Layer 8 of a small transformer language model trained on English Wikipedia (19 layers, counted from 0, width 64).
A neuron's activation on a vector x is squared ReLU(weights . x), where the dot is the dot product.
The model reads these tokens: "9" "4" " |" " " "1" "–" "1" "–" "0"

The vector x that enters this layer's MLP at each token. A number n stands for (n - 500) times 0.0077.
0 "9": 330 388 416 383 334 345 25 508 554 561 468 561 607 514 607 368 507 516 653 568 733 517 599 447 587 463 765 520 305 601 534 635 275 579 425 424 476 634 366 390 404 332 605 303 537 586 398 485 603 554 543 367 442 529 618 477 588 554 277 745 628 542 603 354
1 "4": 324 403 474 324 396 316 91 512 583 616 476 510 605 518 642 399 521 543 574 582 731 513 597 499 620 431 721 516 299 693 511 641 277 562 375 446 499 693 379 322 430 399 592 272 531 533 344 489 608 517 634 455 457 575 673 485 588 501 263 772 583 558 546 395
2 " |": 363 434 476 402 454 395 42 504 578 554 293 507 590 517 676 482 376 556 594 435 671 396 534 461 730 338 627 508 362 739 485 617 356 559 569 462 536 672 325 441 431 394 540 493 596 626 343 494 650 476 644 409 500 444 615 530 525 517 221 750 590 521 739 320
3 " ": 387 461 423 423 476 339 36 444 512 526 416 511 585 525 637 291 610 545 456 577 625 474 643 512 643 390 737 487 417 629 471 628 250 418 478 556 717 753 286 294 484 502 528 293 585 686 380 549 521 513 553 393 454 671 533 418 549 458 291 658 618 502 639 421
4 "1": 281 424 508 330 431 400 75 473 581 455 535 607 509 485 669 426 442 641 538 523 582 526 739 605 572 357 607 606 379 617 466 529 185 549 419 377 702 592 339 286 466 398 514 257 603 525 356 575 511 590 575 485 519 549 596 391 571 347 289 720 572 400 625 352
5 "–": 351 500 529 511 510 321 119 385 541 483 385 627 569 620 820 364 531 472 448 512 543 456 580 542 921 492 603 598 367 676 532 554 378 525 541 510 585 553 565 397 511 281 468 226 513 585 437 584 594 473 624 451 457 594 637 515 589 327 307 792 591 517 485 369
6 "1": 338 369 530 344 412 405 122 395 519 461 586 637 463 507 663 449 478 676 606 520 496 497 764 510 577 329 554 598 313 669 485 531 171 490 529 315 612 550 489 376 407 369 452 213 570 476 329 531 577 635 616 486 477 526 625 383 609 403 254 711 560 380 624 412
7 "–": 332 473 508 488 512 300 148 396 541 531 390 581 524 631 833 403 570 502 491 481 520 420 622 487 888 460 592 525 306 670 473 645 323 448 554 481 549 554 645 451 483 283 452 200 442 598 425 541 597 547 616 468 384 588 660 491 563 378 321 770 565 523 533 400
8 "0": 256 334 557 375 343 367 199 376 533 566 602 650 466 474 583 489 679 651 697 517 491 455 701 388 593 279 592 542 330 668 488 601 234 476 540 367 571 511 521 416 313 422 433 336 550 476 265 565 581 592 520 492 510 535 597 356 647 455 221 697 531 374 615 303

Each question shows the input weights of one neuron of the MLP. A number n stands for (n - 500) times 0.0027.

n152: 447 572 475 521 363 472 525 481 457 443 466 504 597 494 602 423 452 529 338 664 555 378 506 585 303 583 517 451 518 581 534 363 574 406 621 468 575 524 509 341 634 548 584 512 545 594 489 595 605 478 582 493 513 510 455 399 549 642 517 528 357 447 455 581
On which token does it fire most? 3 " "

n92: 458 490 348 411 437 442 608 385 506 598 492 556 456 345 464 557 503 583 490 487 509 453 602 441 432 651 435 528 438 555 563 372 463 460 297 294 452 440 491 474 407 623 399 501 700 532 552 446 562 554 351 507 528 540 363 503 455 559 515 559 575 530 460 517
On which token does it fire most? 8 "0"

n185: 470 464 515 437 366 496 416 641 606 574 520 302 550 454 486 446 424 369 486 576 455 509 440 573 367 720 563 411 546 486 453 608 533 556 461 375 499 561 541 448 441 470 394 497 587 499 765 426 550 517 625 406 556 424 522 487 381 584 331 429 449 652 432 482
On which token does it fire most? 0 "9"

n110: 448 407 495 411 599 612 404 612 406 428 477 544 429 463 320 543 585 601 483 578 400 491 558 519 425 415 503 440 438 507 441 455 501 623 487 467 406 435 604 486 617 592 680 434 374 558 440 469 520 438 405 539 449 529 435 551 435 801 312 563 536 656 333 521
On which three tokens does it fire most, strongest first? 0 "9", 1 "4", 8 "0"

n159: 500 451 427 499 488 581 444 582 682 510 483 517 594 208 546 485 618 414 454 604 544 655 482 534 553 501 408 464 651 417 609 469 563 454 370 529 548 537 409 447 484 504 362 575 467 581 580 721 491 638 501 575 408 394 564 615 399 581 430 490 530 401 435 559
On which token does it fire most, and how strongly? 3 " ", at about 0.031

n74: 653 510 537 471 459 491 462 487 479 570 449 566 510 564 617 537 527 399 618 380 480 490 512 509 599 509 646 541 420 418 417 378 459 522 402 493 519 508 612 698 590 589 595 454 400 385 621 484 574 446 582 623 544 535 623 449 524 640 470 435 336 466 353 494
On which token does it fire most? 7 "–"

n62: 387 401 444 443 446 656 598 466 450 549 532 552 526 656 554 529 439 557 555 492 590 593 419 550 386 677 501 579 513 554 416 179 569 416 415 479 630 565 436 561 412 458 428 548 540 537 572 566 620 612 519 626 637 406 406 451 496 449 387 501 483 474 528 486
On which token does it fire most, and how strongly? 4 "1", at about 0.33

n66: 486 497 589 517 368 645 441 434 428 568 557 476 366 459 537 556 394 461 340 588 665 479 518 483 372 359 518 514 483 566 498 438 581 449 574 552 529 467 345 551 463 395 633 467 384 414 497 487 611 529 462 480 475 511 545 548 543 578 402 364 309 521 260 472
On which token does it fire most? 1 "4"

n238: 463 500 442 422 564 439 487 510 505 551 487 430 432 675 592 563 460 491 521 478 492 548 500 432 454 558 533 568 667 451 516 457 344 588 448 686 497 657 623 743 491 525 577 528 402 597 601 516 471 540 535 417 746 580 556 432 478 484 372 404 505 442 496 437
On which token does it fire most? 3 " "

n205: 482 486 624 468 503 614 513 572 518 556 506 206 512 591 497 429 401 424 553 531 562 506 405 539 500 520 542 413 434 519 449 520 568 633 404 530 438 428 540 489 472 419 574 450 376 457 520 442 416 480 470 418 485 611 468 433 504 747 376 414 639 501 465 422
Its two highest activations, in order, are on tokens 0 "9", 1 "4"

n220: 497 562 430 538 486 516 533 529 608 516 518 449 584 428 550 598 546 375 441 586 480 475 446 486 549 633 511 356 629 491 729 502 405 450 583 481 636 571 479 456 526 508 566 517 549 575 486 408 501 635 517 523 567 335 497 600 549 366 556 526 638 400 445 500
On which token does it fire most? 3 " "

n119: 373 586 506 405 817 451 486 395 524 466 522 531 492 435 514 482 552 457 653 423 517 555 456 482 386 536 509 465 564 540 690 518 533 340 496 605 571 595 394 450 736 607 512 514 545 552 448 491 420 510 544 421 535 408 593 426 486 550 551 386 323 424 464 520
On which token does it fire most? 3 " "

n84: 489 405 306 535 433 568 490 782 438 399 551 366 419 491 649 460 510 547 554 501 494 365 520 459 477 652 476 477 568 456 449 379 471 513 566 576 614 621 652 467 406 524 452 383 491 474 508 482 498 513 532 431 599 491 460 501 560 510 471 472 556 383 268 394
On which token does it fire most, and how strongly? 6 "1", at about 0.19

n216: 376 654 443 520 567 487 510 520 494 423 471 473 513 559 467 428 489 487 563 441 334 527 528 634 393 394 398 498 594 507 406 527 457 603 371 386 440 558 502 556 481 643 541 482 568 449 477 369 568 624 509 470 506 521 497 517 358 640 407 617 535 413 519 753
On which token does it fire most? 6 "1"

n156: 478 472 585 504 661 604 411 466 516 577 468 516 483 528 540 387 469 597 515 409 532 489 487 389 528 450 640 524 552 473 579 494 722 523 456 463 569 607 361 503 460 522 567 525 590 468 611 589 468 570 520 424 531 527 408 731 441 535 628 444 400 604 451 485
On which token does it fire most, and how strongly? 2 " |", at about 0.23

n244: 506 482 425 430 438 514 431 638 407 503 559 487 603 535 493 534 445 621 653 426 246 415 613 512 372 439 445 581 314 603 499 545 537 550 155 486 483 412 455 593 545 390 433 655 453 473 402 546 424 471 549 548 523 492 400 563 514 684 454 461 522 659 454 618
On which token does it fire most? 8 "0"

n212: 591 342 499 564 528 473 498 351 623 594 580 445 306 418 515 554 541 473 461 484 462 603 467 467 396 499 550 510 503 441 557 468 420 555 466 584 534 415 546 478 416 569 310 513 426 233 573 627 439 558 631 610 530 444 631 492 594 467 594 556 570 472 536 434
On which token does it fire most, and how strongly? 8 "0", at about 1.9

n65: 599 535 496 669 435 425 435 412 532 512 572 489 540 653 589 389 620 582 588 554 497 603 458 544 521 665 489 423 411 518 614 541 681 440 470 474 604 468 481 564 632 872 732 571 580 532 480 540 425 472 483 427 463 532 534 485 328 469 400 415 468 418 426 452
On which token does it fire most? 3 " "

n160: 396 521 501 435 376 437 479 538 498 551 486 525 615 469 418 606 484 309 452 588 460 443 481 446 364 452 514 487 468 586 481 546 521 440 598 571 470 601 750 461 496 476 638 462 426 496 601 497 464 527 563 518 532 460 545 484 498 571 529 516 478 491 444 471
On which three tokens does it fire most, strongest first? 1 "4", 0 "9", 7 "–"

n59: 507 615 590 560 538 457 397 461 606 524 600 526 437 638 525 650 585 297 499 468 370 497 445 530 484 496 458 470 363 435 539 680 565 427 591 525 599 464 585 604 644 522 500 437 548 571 506 499 394 415 412 474 554 598 444 556 532 457 489 341 554 580 532 487
On which token does it fire most? 7 "–"

n58: 404 446 628 467 495 656 470 504 315 415 527 425 672 569 458 463 403 506 567 598 555 407 590 423 347 469 544 484 495 494 539 486 556 693 417 542 324 569 465 555 576 518 490 601 432 443 443 563 452 539 552 510 551 447 445 570 514 496 428 614 387 391 472 485
On which token does it fire most, and how strongly? 0 "9", at about 0.68

n44: 380 417 536 502 502 630 518 530 438 549 574 495 490 420 587 370 443 408 500 484 304 459 381 538 523 463 451 516 495 549 600 465 481 523 406 518 506 497 496 423 566 506 604 592 435 477 426 491 295 392 380 431 575 488 540 397 499 514 389 551 562 571 519 425
Its two highest activations, in order, are on tokens 4 "1", 8 "0"

n1: 429 454 495 516 636 685 480 443 581 503 509 442 488 372 530 540 317 483 493 464 524 558 613 523 351 404 434 598 540 435 460 395 390 497 498 450 526 621 536 537 520 509 565 471 397 497 463 348 455 587 450 415 626 347 462 406 536 459 529 526 559 511 482 505
Its two highest activations, in order, are on tokens 4 "1", 6 "1"